Layer 5 of a small transformer language model trained on English Wikipedia (9 layers, counted from 0, width 128).
A neuron's activation on a vector x is SiLU(gate . x) times (in . x), where the dot is the dot product.

Input weights of the MLP neurons that the questions are about. A number n stands for (n - 500) times 0.00055.
n5 gate: 431,412,440,231,218,661,428,757,369,615,433,700,680,414,398,408,369,608,537,734,322,689,519,692,559,340,407,365,358,443,658,651,280,370,560,651,380,270,544,511,668,504,464,480,680,366,365,394,611,190,735,375,414,304,480,515,685,576,679,465,500,319,488,375,552,408,710,418,504,369,546,404,647,662,511,389,429,672,576,606,394,379,612,567,456,688,633,442,582,737,531,371,453,414,531,357,646,492,449,345,439,444,678,434,542,604,398,584,619,485,641,360,543,399,443,454,772,481,413,419,557,517,652,799,434,516,580,658
n46 gate: 382,462,354,470,238,135,642,687,420,849,539,592,549,438,444,500,420,637,198,541,762,643,363,397,485,130,386,528,422,439,412,597,572,505,330,129,347,455,514,468,612,740,534,407,409,505,443,821,636,535,680,542,427,398,285,669,263,305,534,462,374,345,613,475,406,759,708,560,920,472,476,246,505,252,678,156,214,538,486,495,534,543,402,457,325,382,327,849,643,301,567,486,510,495,668,378,368,810,607,340,300,605,590,424,397,406,595,382,619,756,362,658,442,411,552,395,331,576,295,381,295,341,495,857,404,673,402,614
n50 gate: 664,529,496,561,487,381,405,596,500,856,556,605,369,173,381,328,475,567,411,593,694,430,525,613,633,529,675,373,472,575,406,327,470,629,362,582,329,430,411,348,771,360,682,600,470,702,248,544,431,531,424,512,394,640,504,537,618,264,500,403,32,243,789,513,150,426,570,602,582,382,646,617,513,392,403,457,647,471,625,539,543,377,517,572,621,439,610,433,487,553,551,589,449,513,467,526,311,136,263,349,517,744,538,428,608,325,607,469,593,386,623,445,466,491,746,336,546,513,620,774,413,547,313,704,729,697,448,357
n96 gate: 377,394,243,220,599,721,508,174,654,713,524,594,656,384,535,508,500,409,450,668,591,364,500,627,456,145,496,519,400,327,763,372,625,520,274,374,599,434,599,678,504,171,410,344,255,289,294,458,504,546,440,671,489,450,588,511,674,500,720,654,754,318,236,558,554,619,531,512,484,401,551,307,798,411,397,532,612,543,449,447,367,472,533,416,545,434,392,555,592,504,568,400,739,612,473,431,591,452,549,655,531,531,568,623,523,382,663,405,370,554,508,684,480,226,339,333,524,456,367,401,570,646,384,659,688,459,377,472
n116 gate: 296,527,451,476,418,548,354,578,414,535,376,589,614,718,462,723,563,500,477,372,705,668,630,386,500,545,394,504,641,254,481,431,336,150,641,832,377,611,492,182,336,731,407,712,313,528,280,558,592,379,679,623,546,519,546,610,543,349,637,551,624,534,471,336,606,549,611,397,557,402,336,660,646,387,432,351,347,570,527,608,460,631,577,687,488,439,397,441,302,508,616,286,678,540,469,774,476,520,524,591,492,561,610,681,527,516,450,622,242,614,656,393,492,385,648,496,641,642,593,409,585,649,262,553,448,684,757,378
n118 gate: 488,500,369,508,540,527,328,584,515,477,386,479,468,500,568,654,531,600,702,493,457,677,790,408,267,189,373,673,358,657,474,466,433,393,594,369,512,472,526,296,515,383,393,636,610,540,465,430,623,672,562,409,429,621,361,452,175,565,421,635,393,614,749,532,170,492,334,586,639,636,327,396,395,254,586,429,579,454,343,559,500,586,516,590,472,400,480,693,473,330,406,660,562,246,263,417,342,449,354,349,485,616,531,620,183,519,480,500,534,168,786,367,406,609,289,422,573,632,294,434,477,504,519,660,492,544,444,485
n130 gate: 444,580,649,391,357,304,446,437,476,648,381,374,496,683,618,657,528,572,644,434,431,420,395,688,479,301,395,469,430,272,535,421,525,541,445,459,123,437,519,316,687,830,251,375,561,438,416,394,603,368,538,528,551,437,492,702,476,526,508,512,548,285,425,324,659,891,437,243,471,407,684,444,407,735,488,525,241,428,480,488,521,292,688,737,558,629,466,356,419,457,529,569,367,195,576,624,492,565,566,509,563,333,613,593,548,396,653,638,302,753,286,642,500,525,604,444,416,209,262,347,429,424,435,695,350,475,496,347
n153 gate: 294,532,512,632,620,955,525,628,639,714,500,504,508,404,682,516,433,559,515,469,743,521,556,558,447,336,872,554,485,602,702,504,460,431,427,667,570,330,591,481,338,508,606,603,484,557,338,441,606,559,492,582,343,612,446,492,591,467,259,460,434,708,393,368,529,365,515,462,545,373,618,429,679,585,626,683,597,472,449,395,354,496,586,572,524,533,305,650,416,411,738,384,341,436,543,577,730,652,516,626,325,446,735,536,512,532,257,549,492,841,359,312,291,409,669,233,563,647,696,790,574,416,556,459,332,483,566,325
n163 gate: 440,322,477,690,383,682,481,512,612,574,435,363,310,489,379,735,370,440,218,514,523,313,414,589,565,393,399,525,392,318,449,438,629,611,634,508,473,492,421,394,500,511,631,775,492,435,466,429,317,524,390,712,533,453,579,475,418,454,577,612,680,341,500,407,469,535,431,565,592,283,578,559,721,534,331,469,409,444,755,736,466,341,508,500,416,512,406,638,508,511,424,545,496,515,504,592,683,590,599,520,537,522,620,575,603,274,366,675,273,724,590,632,659,523,352,324,459,305,29,463,518,830,379,469,477,621,461,515
n170 gate: 496,373,802,594,401,395,632,659,657,500,252,706,385,442,528,562,566,393,560,409,525,500,562,560,479,538,755,440,552,315,464,718,756,255,796,428,539,245,433,637,531,379,551,474,487,361,521,566,382,627,759,464,512,169,456,412,777,574,513,595,350,387,530,745,328,398,327,344,428,612,537,442,434,424,584,449,428,643,557,605,483,642,504,458,500,543,552,521,196,637,496,187,529,600,406,508,191,450,644,579,589,524,890,645,561,348,552,444,536,572,522,500,868,383,471,508,648,504,528,744,699,560,375,445,558,431,805,517
n188 gate: 726,338,526,439,417,525,616,487,454,821,491,423,612,513,512,308,171,684,557,416,596,796,379,344,509,356,528,589,367,446,235,369,555,594,403,620,665,452,592,280,468,403,431,526,365,534,508,297,239,297,528,594,431,447,848,556,458,335,556,437,504,386,348,639,200,556,447,455,681,596,542,662,743,329,520,342,618,740,521,555,483,496,522,564,783,310,373,454,492,414,318,715,546,500,219,294,429,508,393,659,541,658,727,529,434,375,372,465,435,528,448,433,640,701,421,81,479,500,475,672,492,285,614,453,551,652,808,446
n5 in: 660,631,636,529,429,224,393,433,604,484,443,314,525,359,269,592,664,784,717,412,633,658,432,546,333,403,446,446,380,496,480,457,573,492,434,669,234,492,396,313,564,403,508,318,626,430,312,254,512,496,390,230,415,594,622,461,408,785,290,636,614,426,629,517,592,550,644,562,380,480,671,468,368,881,562,185,519,615,460,447,557,403,475,687,352,599,337,468,371,434,532,399,303,654,354,393,504,544,692,407,504,481,412,584,421,464,318,338,647,647,667,387,374,642,472,492,703,532,500,769,614,500,427,488,342,708,475,780
n46 in: 612,483,816,720,599,478,679,419,707,556,443,720,249,448,606,612,422,664,659,321,461,419,634,469,716,316,592,298,496,461,120,504,262,562,446,642,419,631,251,626,709,820,687,504,535,487,647,399,730,541,586,749,203,483,482,467,600,480,496,599,308,642,653,608,657,562,260,688,447,556,251,427,530,314,558,571,711,684,624,482,390,566,410,412,309,580,459,616,731,682,412,701,400,482,372,620,660,526,438,555,521,617,235,716,363,582,432,487,538,429,207,504,763,785,581,426,483,656,538,721,453,616,613,625,465,473,522,509
n50 in: 292,430,693,491,630,534,504,279,624,421,504,779,586,605,537,670,741,554,621,360,550,578,546,388,368,562,520,460,552,607,455,520,492,611,564,273,872,757,811,512,350,121,436,418,340,432,488,570,602,588,686,866,673,476,250,456,438,516,521,251,733,591,811,634,812,393,492,581,564,513,587,446,675,334,628,483,642,323,377,492,351,496,371,382,504,603,252,438,521,317,483,525,446,374,488,560,712,483,636,535,635,436,538,587,245,500,579,565,271,532,413,613,563,509,417,600,467,730,529,337,508,565,437,659,546,517,837,517
n96 in: 531,562,843,712,389,436,561,663,543,488,284,721,439,508,442,559,700,441,394,485,496,369,665,484,688,699,462,527,519,445,749,485,320,420,530,561,463,631,711,228,489,425,415,524,782,664,398,533,480,724,653,389,553,615,529,458,512,441,387,508,539,547,447,467,206,569,435,504,500,606,336,516,382,367,682,608,519,173,535,544,196,643,467,556,411,642,356,566,650,385,401,670,405,234,477,359,410,330,661,152,388,386,409,547,395,445,662,541,515,401,684,353,723,488,543,587,613,575,693,732,508,487,433,439,361,349,459,320
n116 in: 337,253,773,602,462,624,664,623,821,549,280,390,335,401,400,89,447,410,378,390,565,610,496,551,529,800,354,460,445,569,488,716,625,412,547,794,479,419,433,401,577,578,424,593,521,483,488,487,396,677,481,508,571,548,758,535,667,622,601,451,460,291,385,432,407,584,540,622,597,565,464,488,504,383,539,550,492,723,734,646,625,393,437,545,642,487,504,301,369,412,558,265,529,525,395,638,146,537,379,444,364,504,439,235,714,516,560,364,280,295,947,471,500,491,451,549,634,459,444,443,472,459,430,550,463,232,483,806
n118 in: 488,609,629,455,639,309,455,373,312,437,480,674,634,520,431,382,723,633,515,432,595,345,704,586,500,550,508,546,648,274,262,342,488,592,504,621,251,627,632,688,705,476,472,577,667,661,500,517,295,454,567,454,625,412,239,352,461,456,544,218,546,384,488,565,283,695,504,591,346,823,602,371,476,480,496,653,458,481,648,300,528,385,614,608,629,358,484,610,540,477,675,409,543,651,473,560,382,366,496,654,234,519,725,358,411,387,571,271,519,625,447,151,580,656,512,555,367,705,585,598,554,482,722,378,536,418,378,245
n130 in: 526,552,554,554,627,535,513,410,643,522,235,570,334,378,347,509,457,600,768,533,791,523,387,356,456,769,693,669,383,539,365,683,425,522,626,330,315,586,492,580,500,548,522,603,496,624,638,514,651,234,467,513,634,771,399,395,608,524,527,543,240,897,441,505,662,437,513,529,719,591,168,578,630,411,504,465,732,642,629,841,460,281,325,157,527,433,532,586,330,386,764,491,517,149,359,447,301,609,686,619,555,689,552,322,384,500,560,514,529,483,618,811,777,223,341,556,371,709,560,435,568,442,657,531,710,459,486,470
n153 in: 500,492,369,248,521,319,332,426,571,365,330,685,327,524,702,548,647,464,373,301,408,645,337,624,561,276,189,550,412,472,640,481,738,593,573,357,310,259,325,423,425,556,377,611,500,520,643,693,423,450,632,605,550,384,395,611,750,515,398,555,504,366,529,649,483,594,388,239,496,663,508,472,452,333,400,443,372,374,653,569,411,367,303,862,467,594,296,425,800,539,411,720,496,347,473,365,639,193,350,609,519,746,512,540,531,587,555,298,607,297,591,761,436,458,520,512,480,460,328,389,531,407,488,557,584,579,587,460
n163 in: 351,375,480,564,700,570,547,293,489,534,371,351,381,438,365,546,374,347,496,478,319,468,508,564,480,689,467,470,619,413,425,309,535,571,326,492,552,468,449,451,402,256,618,377,260,586,290,739,512,569,391,729,707,650,593,448,488,583,532,481,632,446,460,376,464,528,362,567,516,377,683,515,546,402,437,394,455,454,561,406,578,647,448,352,473,496,464,496,299,455,255,365,615,628,481,575,152,708,206,350,586,556,192,596,572,382,197,572,766,482,456,651,810,612,470,542,527,558,738,485,489,350,338,504,438,512,293,297
n170 in: 697,556,360,291,779,473,459,318,509,382,237,424,283,270,504,373,544,688,559,492,583,591,636,359,429,490,534,828,648,470,573,470,429,764,178,500,828,651,340,500,550,571,320,749,469,558,539,514,531,676,396,885,610,684,518,576,469,541,433,705,642,677,500,623,582,423,406,263,482,513,478,509,456,652,530,585,432,313,690,844,464,429,536,651,558,102,605,565,698,312,531,526,456,518,465,437,732,707,464,440,461,394,491,342,829,374,505,277,800,386,336,615,673,637,522,408,396,425,388,211,444,383,443,500,544,482,300,369
n188 in: 670,702,378,376,598,703,649,438,657,453,232,335,487,350,434,576,411,441,549,292,355,518,534,623,457,280,541,331,640,424,533,508,435,691,496,216,473,327,321,620,476,556,334,267,517,439,500,491,665,212,355,496,533,201,504,660,377,631,784,623,646,519,500,527,191,496,591,562,636,474,720,496,696,478,377,752,686,660,588,452,782,289,544,362,439,645,731,356,594,811,448,483,718,771,483,522,466,308,530,666,446,730,402,683,450,766,639,575,311,340,535,457,569,522,538,342,433,538,349,589,487,761,333,404,320,522,385,364

Each question shows a token from some text and the vector x that enters the MLP there. A number n stands for (n - 500) times 0.0079.

"titled": 410,503,553,534,561,558,394,615,710,467,672,628,496,657,554,548,479,508,394,594,469,485,548,575,569,832,486,379,491,637,551,296,627,434,585,457,338,607,439,426,400,614,304,471,463,464,309,470,411,429,597,655,640,432,564,373,547,560,502,618,496,608,411,427,592,680,440,296,561,500,496,536,497,348,503,680,401,594,497,477,649,567,521,825,508,431,363,468,502,293,679,490,506,328,397,539,469,570,474,382,530,445,384,496,603,433,413,364,470,431,513,395,483,392,584,624,293,383,480,473,513,606,513,611,451,498,375,596
Which neuron lights up most? n116

" (": 541,508,586,534,671,424,644,560,595,277,556,746,499,603,432,413,532,641,500,487,585,623,411,552,506,620,411,589,492,455,532,519,359,353,436,360,459,525,555,422,414,491,358,361,613,399,567,303,286,279,656,565,455,488,528,473,563,442,241,774,550,609,535,594,718,610,421,381,543,608,569,528,735,277,571,574,397,486,413,508,568,535,579,602,479,492,499,451,458,443,629,380,483,681,549,413,528,468,326,449,296,598,414,663,551,488,507,585,492,384,328,218,460,349,323,527,523,359,478,580,457,662,606,581,548,664,326,534
Which neuron lights up most? n163

" brand": 333,351,551,582,540,498,507,539,584,412,593,570,691,674,611,553,455,566,447,631,437,510,628,456,596,723,547,587,558,467,554,430,536,624,473,250,229,606,504,487,250,428,523,351,512,518,350,487,539,403,569,662,713,396,487,352,641,622,523,488,381,617,561,309,519,707,475,395,319,529,485,400,497,358,508,518,550,552,429,576,564,636,593,806,515,476,378,559,589,393,575,447,517,450,514,609,640,379,491,368,610,539,411,350,578,694,392,334,606,542,477,482,511,403,421,598,431,359,515,469,635,686,528,698,622,433,319,578
The most active neuron and its activation: n188, at about 0.29

" of": 456,596,546,459,564,542,606,534,574,414,568,671,477,433,554,405,680,566,455,517,489,579,467,499,654,770,407,385,655,586,603,360,605,498,480,559,482,563,537,320,560,594,222,293,483,504,605,362,413,474,524,621,549,510,459,577,402,548,491,547,587,801,505,591,606,617,569,361,638,632,481,626,506,296,601,769,506,511,510,637,613,458,606,722,384,509,385,479,269,445,602,469,567,320,455,660,544,707,617,391,462,458,408,464,465,437,265,388,518,424,392,545,441,437,447,492,605,503,580,458,566,554,470,355,480,521,422,528
The most active neuron and its activation: n116, at about 0.63

"A": 482,451,528,570,623,540,523,515,548,407,507,682,524,543,540,575,721,471,551,392,500,745,340,540,521,833,534,552,449,452,623,595,715,560,567,261,367,544,544,291,609,364,444,554,523,431,353,454,207,488,515,490,518,519,738,492,626,464,405,405,519,609,490,533,581,579,593,689,425,588,628,567,454,323,552,540,398,308,451,400,503,552,551,543,566,250,454,444,501,441,402,502,458,508,421,608,552,551,502,319,402,507,451,513,483,426,209,366,469,505,417,613,573,462,587,430,371,356,376,270,575,638,430,512,549,504,493,368
Which neuron lights up most? n163

"ed": 477,493,680,446,525,456,561,650,564,641,522,565,458,716,638,552,562,479,443,482,484,413,753,494,454,801,487,412,594,483,601,493,521,493,503,445,612,547,497,541,422,336,490,531,399,428,376,475,369,478,463,348,500,404,569,519,488,488,595,509,635,670,489,410,453,698,402,480,469,534,530,588,693,466,593,658,612,481,287,319,562,607,567,740,403,558,412,560,522,383,547,388,665,633,559,608,633,637,537,258,530,438,450,390,582,673,334,295,538,398,467,332,440,392,323,495,556,563,462,341,443,701,784,513,555,495,361,365
Which two neurons fire most, strongest first? n130, n96

"ch": 543,161,469,556,465,687,514,462,553,480,481,733,471,559,421,395,557,331,452,609,374,572,488,529,421,510,654,455,764,477,548,325,421,495,432,499,413,519,432,511,443,490,470,457,561,413,430,409,717,439,340,646,540,488,674,603,195,733,441,534,656,596,617,569,528,570,357,374,589,546,402,319,440,295,412,398,522,503,439,481,427,338,609,700,501,366,335,567,574,514,242,585,384,587,428,528,432,562,394,494,611,392,442,599,569,384,118,651,677,595,434,501,483,310,599,384,567,307,473,726,623,633,442,513,370,519,724,434
Which neuron lights up most? n163

"9": 381,359,526,434,418,368,490,466,490,580,548,513,547,658,513,485,457,595,304,611,379,538,571,637,663,758,422,508,372,376,496,717,610,436,602,533,586,586,416,488,391,440,460,581,273,572,443,490,470,425,428,543,466,518,521,630,551,659,599,558,522,599,385,544,418,530,236,605,425,421,300,499,572,383,515,618,601,362,486,331,521,558,587,655,281,246,451,458,544,624,581,358,396,706,479,657,502,391,383,496,432,853,463,373,500,147,516,407,545,437,444,600,464,490,418,472,442,321,546,449,411,637,529,665,303,572,402,440
Which neuron lights up most? n163

" three": 419,594,577,405,549,533,654,467,668,442,424,613,482,622,527,692,428,589,628,512,503,525,446,432,526,756,644,501,550,559,463,386,451,576,408,241,473,483,196,383,487,562,361,368,384,459,570,418,236,425,554,649,557,451,586,356,570,520,486,414,458,695,670,521,489,719,489,400,582,422,415,515,420,418,542,624,526,582,346,371,666,568,576,748,623,504,367,589,530,333,579,622,362,411,497,506,561,665,541,324,333,605,482,508,573,608,442,475,446,484,421,639,565,380,446,497,495,550,580,390,522,652,518,729,506,631,566,399
Which two neurons fire most, strongest first? n130, n46

",": 455,379,588,521,464,463,568,538,564,564,485,593,573,604,590,611,468,558,426,522,434,517,583,754,577,845,398,492,509,489,550,658,550,386,381,542,541,690,341,328,442,412,325,519,278,523,455,421,481,466,472,470,590,460,560,703,493,570,687,703,502,567,474,670,555,592,244,690,497,528,420,462,461,369,455,749,590,306,460,371,486,534,603,556,392,353,499,410,447,575,530,469,443,702,443,685,494,515,403,429,404,720,458,403,505,428,488,476,534,413,574,537,434,456,493,472,511,352,429,398,480,680,481,617,401,625,471,519
Which neuron lights up most? n116

"He": 588,494,478,345,610,577,462,612,687,451,456,678,564,270,558,502,490,365,492,465,343,556,440,523,579,707,466,442,580,442,536,566,597,743,378,286,398,567,535,432,477,438,423,555,341,324,606,487,564,567,381,618,391,487,672,584,534,629,364,483,560,601,525,493,620,720,505,692,449,540,482,765,578,313,517,647,562,407,386,249,454,537,656,495,664,429,472,608,395,434,531,360,456,516,417,580,437,481,444,312,391,500,424,551,453,376,377,395,522,521,452,384,500,317,423,651,256,504,316,609,626,684,472,544,471,572,602,519
Which three neurons fire most, strongest first? n5, n163, n96

"ish": 459,409,541,505,642,366,486,540,570,381,447,491,495,363,591,366,597,491,537,579,367,469,591,435,437,746,462,567,630,741,586,306,553,548,560,344,527,506,253,579,603,484,522,599,653,340,553,407,636,477,339,668,579,413,428,579,445,370,448,450,300,657,542,550,412,721,472,381,653,582,320,478,638,372,432,512,305,660,258,453,473,593,707,701,466,479,378,551,589,590,411,589,790,419,541,539,447,557,523,528,608,473,509,443,417,541,417,423,584,437,249,597,421,449,351,395,372,306,579,496,660,601,415,362,357,559,380,442
The most active neuron and its activation: n5, at about 0.35

"night": 546,396,456,590,465,408,370,583,541,502,427,647,598,537,395,649,528,522,337,625,447,535,577,610,489,758,621,420,338,513,357,306,423,622,466,368,526,531,532,326,451,434,399,400,410,396,608,300,386,500,399,458,591,593,544,420,397,686,539,413,491,532,484,458,349,756,274,521,471,625,460,493,524,413,530,637,420,740,434,384,589,328,687,708,415,507,320,348,704,334,548,532,559,381,551,566,485,572,382,564,736,503,506,419,457,403,534,564,556,489,349,607,471,335,409,348,559,475,508,399,800,618,682,530,430,540,515,506
Which neuron lights up most? n118

" D": 469,400,548,440,499,542,672,617,544,444,482,704,632,649,570,431,527,263,436,451,444,521,453,407,623,763,659,516,546,492,497,503,706,674,648,394,237,505,514,324,579,431,401,584,431,293,765,455,451,412,412,602,610,463,611,627,448,418,298,585,480,629,551,394,498,522,460,578,470,601,574,407,592,415,393,495,670,513,366,600,378,466,577,538,473,336,534,547,462,491,395,560,490,392,563,427,372,360,354,379,320,510,427,508,546,566,267,335,557,446,524,369,519,386,539,329,436,477,589,524,690,734,381,515,500,481,255,391
Which neuron lights up most? n5

" has": 670,487,635,396,561,472,516,622,529,582,607,638,519,483,445,624,558,640,503,444,469,674,677,350,426,645,672,465,657,473,507,692,354,457,340,466,531,591,386,430,441,575,452,583,429,516,509,546,431,494,552,376,628,426,473,558,589,522,452,590,570,739,591,534,650,489,349,584,360,587,546,830,731,385,760,646,627,427,347,376,562,588,592,578,433,472,420,550,593,477,610,497,424,396,471,606,451,569,371,316,715,539,352,457,571,413,435,378,768,581,358,417,645,378,552,545,311,262,327,479,614,676,409,469,528,757,503,513
The most active neuron and its activation: n170, at about 0.25

" York": 659,760,442,468,445,511,378,575,644,281,493,511,680,450,650,304,594,534,346,698,434,550,546,602,336,630,500,513,556,619,434,448,487,472,486,487,320,501,336,461,434,513,447,374,585,494,542,463,460,347,523,455,737,397,430,246,406,488,458,414,493,557,619,543,537,735,551,389,464,641,409,577,583,370,630,549,458,432,410,671,477,563,691,666,326,222,344,359,705,448,460,524,614,398,514,560,196,395,384,367,466,670,565,478,636,490,429,317,436,549,391,583,461,366,542,343,435,376,338,529,588,537,660,586,607,538,394,426
Which neuron lights up most? n118

" as": 598,558,510,576,576,353,648,516,493,571,516,619,496,449,500,503,549,455,652,532,359,539,565,338,618,804,396,521,659,652,581,543,560,413,454,420,486,481,423,440,456,392,447,383,467,212,542,500,408,451,610,487,412,520,572,687,764,544,601,629,540,670,519,514,711,503,499,484,543,393,345,463,464,364,568,705,585,502,552,434,585,583,589,810,486,471,402,496,456,405,547,566,462,551,456,608,418,566,444,337,517,669,385,441,506,609,485,380,426,487,460,492,611,375,593,385,314,208,560,393,570,554,602,729,674,576,720,629
Which three neurons fire most, strongest first? n118, n116, n170

"tic": 505,529,466,587,491,532,480,498,634,360,500,645,564,505,392,405,489,687,262,618,453,541,476,649,397,629,261,549,528,608,453,463,598,446,655,523,430,532,370,422,545,558,310,472,574,320,351,445,643,355,603,570,434,656,394,562,441,569,432,408,666,659,617,492,722,764,437,530,518,511,408,345,489,520,451,546,439,681,192,621,548,576,746,577,299,291,274,581,480,625,414,444,656,402,394,415,588,403,466,341,473,559,552,450,580,524,229,392,460,390,372,725,418,596,423,619,521,383,511,548,727,497,448,484,447,438,562,588
Which neuron lights up most? n5

" fall": 758,431,500,468,473,431,435,580,496,576,539,663,508,649,525,518,427,464,511,767,541,420,440,400,549,682,537,344,690,635,571,503,479,526,476,424,399,442,432,570,270,453,526,427,398,263,566,494,430,568,467,554,605,417,670,488,559,769,471,529,425,684,403,494,554,606,330,430,706,606,403,566,355,364,577,480,503,588,234,600,491,499,694,688,577,508,478,557,445,453,510,458,383,610,470,567,700,367,327,426,562,463,468,438,649,679,396,471,257,447,337,678,399,346,541,422,423,525,452,497,488,618,647,326,157,631,284,347
Which neuron lights up most? n118

"ing": 517,538,541,488,550,549,396,564,595,594,498,569,643,711,552,525,503,569,607,415,396,388,562,521,563,756,656,357,665,610,652,459,481,442,638,381,520,600,426,647,473,467,461,592,434,225,594,511,349,448,425,514,581,430,573,435,607,593,548,630,586,638,422,597,566,745,312,381,468,606,604,522,531,579,541,580,493,584,498,364,629,513,561,935,368,577,334,372,503,460,310,499,687,455,489,652,597,605,465,432,565,449,452,502,705,699,435,295,617,552,448,438,509,442,434,527,481,359,532,462,493,637,504,479,530,564,411,433
Which neuron lights up most? n170

"f": 477,561,424,454,430,584,516,534,612,420,345,733,485,413,480,397,374,265,438,485,369,417,384,607,386,664,583,394,698,568,511,308,635,606,339,379,411,504,272,555,524,515,417,541,418,396,561,342,539,401,432,595,443,615,342,490,394,387,320,487,369,740,469,515,498,549,585,462,605,598,360,608,343,358,447,486,523,402,303,629,404,649,698,592,420,497,420,537,491,688,327,529,645,417,472,679,662,564,449,328,578,406,581,337,561,484,514,519,521,330,234,494,427,475,509,449,598,501,592,485,477,623,610,317,365,548,430,280
Which three neurons fire most, strongest first? n5, n116, n153

" ": 416,614,606,762,507,552,590,553,600,570,520,570,595,563,518,527,313,626,494,471,508,491,330,334,672,731,557,561,649,512,527,518,494,458,449,401,441,456,462,321,422,581,481,489,397,507,489,331,409,334,535,461,685,467,490,507,515,506,101,493,600,704,597,487,520,529,385,546,429,554,503,662,553,340,497,604,602,537,593,491,446,439,536,544,414,525,367,651,582,398,614,507,472,553,619,542,560,683,317,442,533,501,534,545,699,633,508,400,649,446,446,548,446,471,467,306,281,473,453,455,654,781,670,610,446,611,359,510
Which neuron lights up most? n46

"ell": 364,563,586,491,577,346,403,593,526,274,453,650,497,598,500,545,550,234,390,552,404,376,483,503,460,749,555,555,584,839,557,416,620,561,474,535,479,478,500,629,468,493,317,506,645,439,620,247,577,528,348,487,458,405,550,698,497,668,500,415,457,566,431,460,444,529,386,504,452,507,592,550,361,480,626,499,555,566,265,500,565,486,795,563,311,449,423,448,646,493,358,274,581,435,404,610,497,451,401,299,563,512,420,534,665,661,344,523,630,455,378,527,324,401,477,330,566,403,602,522,645,694,586,348,411,600,389,509
Which three neurons fire most, strongest first? n50, n130, n46

" announced": 554,338,507,499,531,450,537,614,516,639,742,540,508,560,393,440,515,452,503,564,464,473,674,668,771,730,645,418,472,496,634,453,550,425,597,425,439,583,485,666,351,479,352,635,508,497,580,599,390,289,546,466,677,591,594,391,471,561,548,672,511,614,422,410,619,593,306,502,535,605,499,533,380,312,562,683,668,702,501,521,611,572,674,685,417,331,372,399,642,351,583,522,516,432,507,605,688,424,514,479,622,547,410,602,449,594,498,290,476,446,551,566,624,314,465,557,556,277,544,591,488,706,781,606,601,533,444,514
Which neuron lights up most? n96

"hall": 394,344,514,314,548,348,318,504,581,495,538,495,591,380,651,782,777,545,379,657,375,630,657,380,542,539,508,575,636,599,478,528,427,557,490,559,367,581,537,567,357,438,574,813,524,503,515,463,621,546,527,511,546,442,696,572,504,361,549,443,409,579,505,473,621,611,363,550,377,775,402,516,292,556,667,442,557,501,477,565,538,404,698,776,594,502,480,566,630,326,719,480,525,754,510,559,550,488,329,376,708,443,574,524,619,725,260,378,631,527,308,516,604,372,513,357,569,424,484,676,726,582,658,443,568,651,496,524
Which neuron lights up most? n153

"x": 530,316,385,511,540,565,584,539,612,193,446,629,503,551,605,483,497,501,378,780,372,606,415,494,240,546,305,611,604,602,444,499,465,546,536,533,450,538,361,571,580,565,376,414,472,340,570,376,540,319,613,477,374,503,614,727,526,618,400,379,430,677,558,512,515,582,524,410,444,460,580,523,368,426,543,532,573,450,341,475,625,530,696,432,470,298,343,728,574,448,283,549,449,469,484,602,356,377,419,418,469,531,535,430,768,501,227,368,485,501,385,488,617,304,378,426,521,219,609,732,823,637,545,400,655,320,520,519
The most active neuron and its activation: n50, at about 0.26

" Writer": 450,582,642,583,548,627,557,606,587,454,563,670,526,606,518,424,423,427,367,653,479,463,517,570,523,724,534,461,458,451,375,486,598,558,482,456,315,465,576,578,258,571,360,315,605,452,545,259,711,559,479,598,584,357,646,544,598,652,518,528,473,597,617,349,711,661,403,470,597,497,353,472,718,427,474,487,744,601,433,261,558,555,656,632,442,322,300,574,504,482,608,287,639,491,430,484,396,412,461,273,363,582,413,338,634,734,396,504,600,501,493,493,485,459,404,730,562,418,542,400,579,639,658,522,384,541,356,429
Which two neurons fire most, strongest first? n170, n116

" Two": 395,644,417,319,550,496,704,481,639,323,400,694,520,509,473,605,451,422,605,475,441,514,366,447,478,736,509,616,505,566,392,438,414,622,474,312,412,476,260,563,511,633,393,410,524,477,582,292,363,481,388,593,543,443,665,306,592,454,397,429,463,640,593,653,630,677,450,355,602,446,406,463,457,395,546,644,458,585,370,547,657,612,528,669,488,347,255,459,694,418,599,647,604,392,316,451,509,611,675,368,519,477,526,403,452,557,248,418,498,466,327,598,511,419,494,420,489,440,580,571,545,539,454,593,419,530,385,313
Which neuron lights up most? n130

"0": 441,384,690,599,566,356,394,444,609,498,458,548,617,583,403,512,401,590,459,497,382,399,442,431,712,722,356,709,436,414,637,542,515,578,474,461,498,575,426,493,361,429,594,460,427,491,571,435,473,314,424,614,557,550,450,496,604,555,485,495,476,625,421,396,459,539,378,602,460,408,370,459,652,519,529,656,518,439,399,444,761,504,444,691,398,387,308,563,564,697,653,336,452,729,495,647,617,531,319,557,389,762,618,371,468,90,624,337,461,368,459,700,510,411,455,306,587,381,537,404,409,638,382,639,565,560,579,530
Which neuron lights up most? n163

"e": 537,349,394,510,400,585,494,454,625,502,569,702,567,594,451,588,398,456,371,510,355,551,523,555,345,654,585,423,559,869,526,493,438,536,514,404,444,466,434,423,644,561,346,624,659,362,590,330,466,462,341,454,481,515,515,555,478,557,440,350,444,673,537,641,621,698,395,553,700,584,608,741,440,400,672,502,549,478,350,349,489,473,691,524,370,373,403,271,759,509,251,633,479,508,592,378,258,711,561,492,417,407,503,445,605,564,235,494,607,511,389,540,333,390,444,393,546,280,628,600,506,632,506,371,456,461,362,566
Which neuron lights up most? n50

" Evans": 472,397,373,344,516,604,558,531,670,208,400,681,594,441,547,553,489,199,327,625,437,602,534,374,468,626,540,556,593,692,484,322,494,534,414,409,523,417,498,434,350,410,542,355,463,362,556,280,388,300,493,443,526,438,456,475,577,535,486,377,481,611,590,551,490,758,401,465,695,320,569,683,325,427,551,587,669,482,265,342,446,586,593,449,360,400,318,477,546,428,478,415,544,493,584,598,331,376,462,228,573,601,395,468,484,556,379,439,563,505,413,534,464,324,504,543,511,301,502,546,578,544,696,411,372,442,314,465
Which neuron lights up most? n46

"pos": 648,431,632,588,383,340,424,712,479,540,573,522,553,271,505,668,578,498,281,532,531,411,383,606,490,605,494,487,515,481,538,421,496,391,479,370,368,682,602,589,466,465,619,280,756,319,398,424,570,297,462,552,509,403,490,545,499,701,557,504,528,653,436,555,635,622,553,328,502,535,470,473,420,329,521,397,506,412,323,425,358,553,652,753,444,545,524,342,593,597,470,578,377,760,560,547,639,365,398,296,745,407,437,521,398,629,446,461,485,461,380,650,470,413,457,400,774,467,513,381,700,643,554,570,420,563,288,394
Which neuron lights up most? n5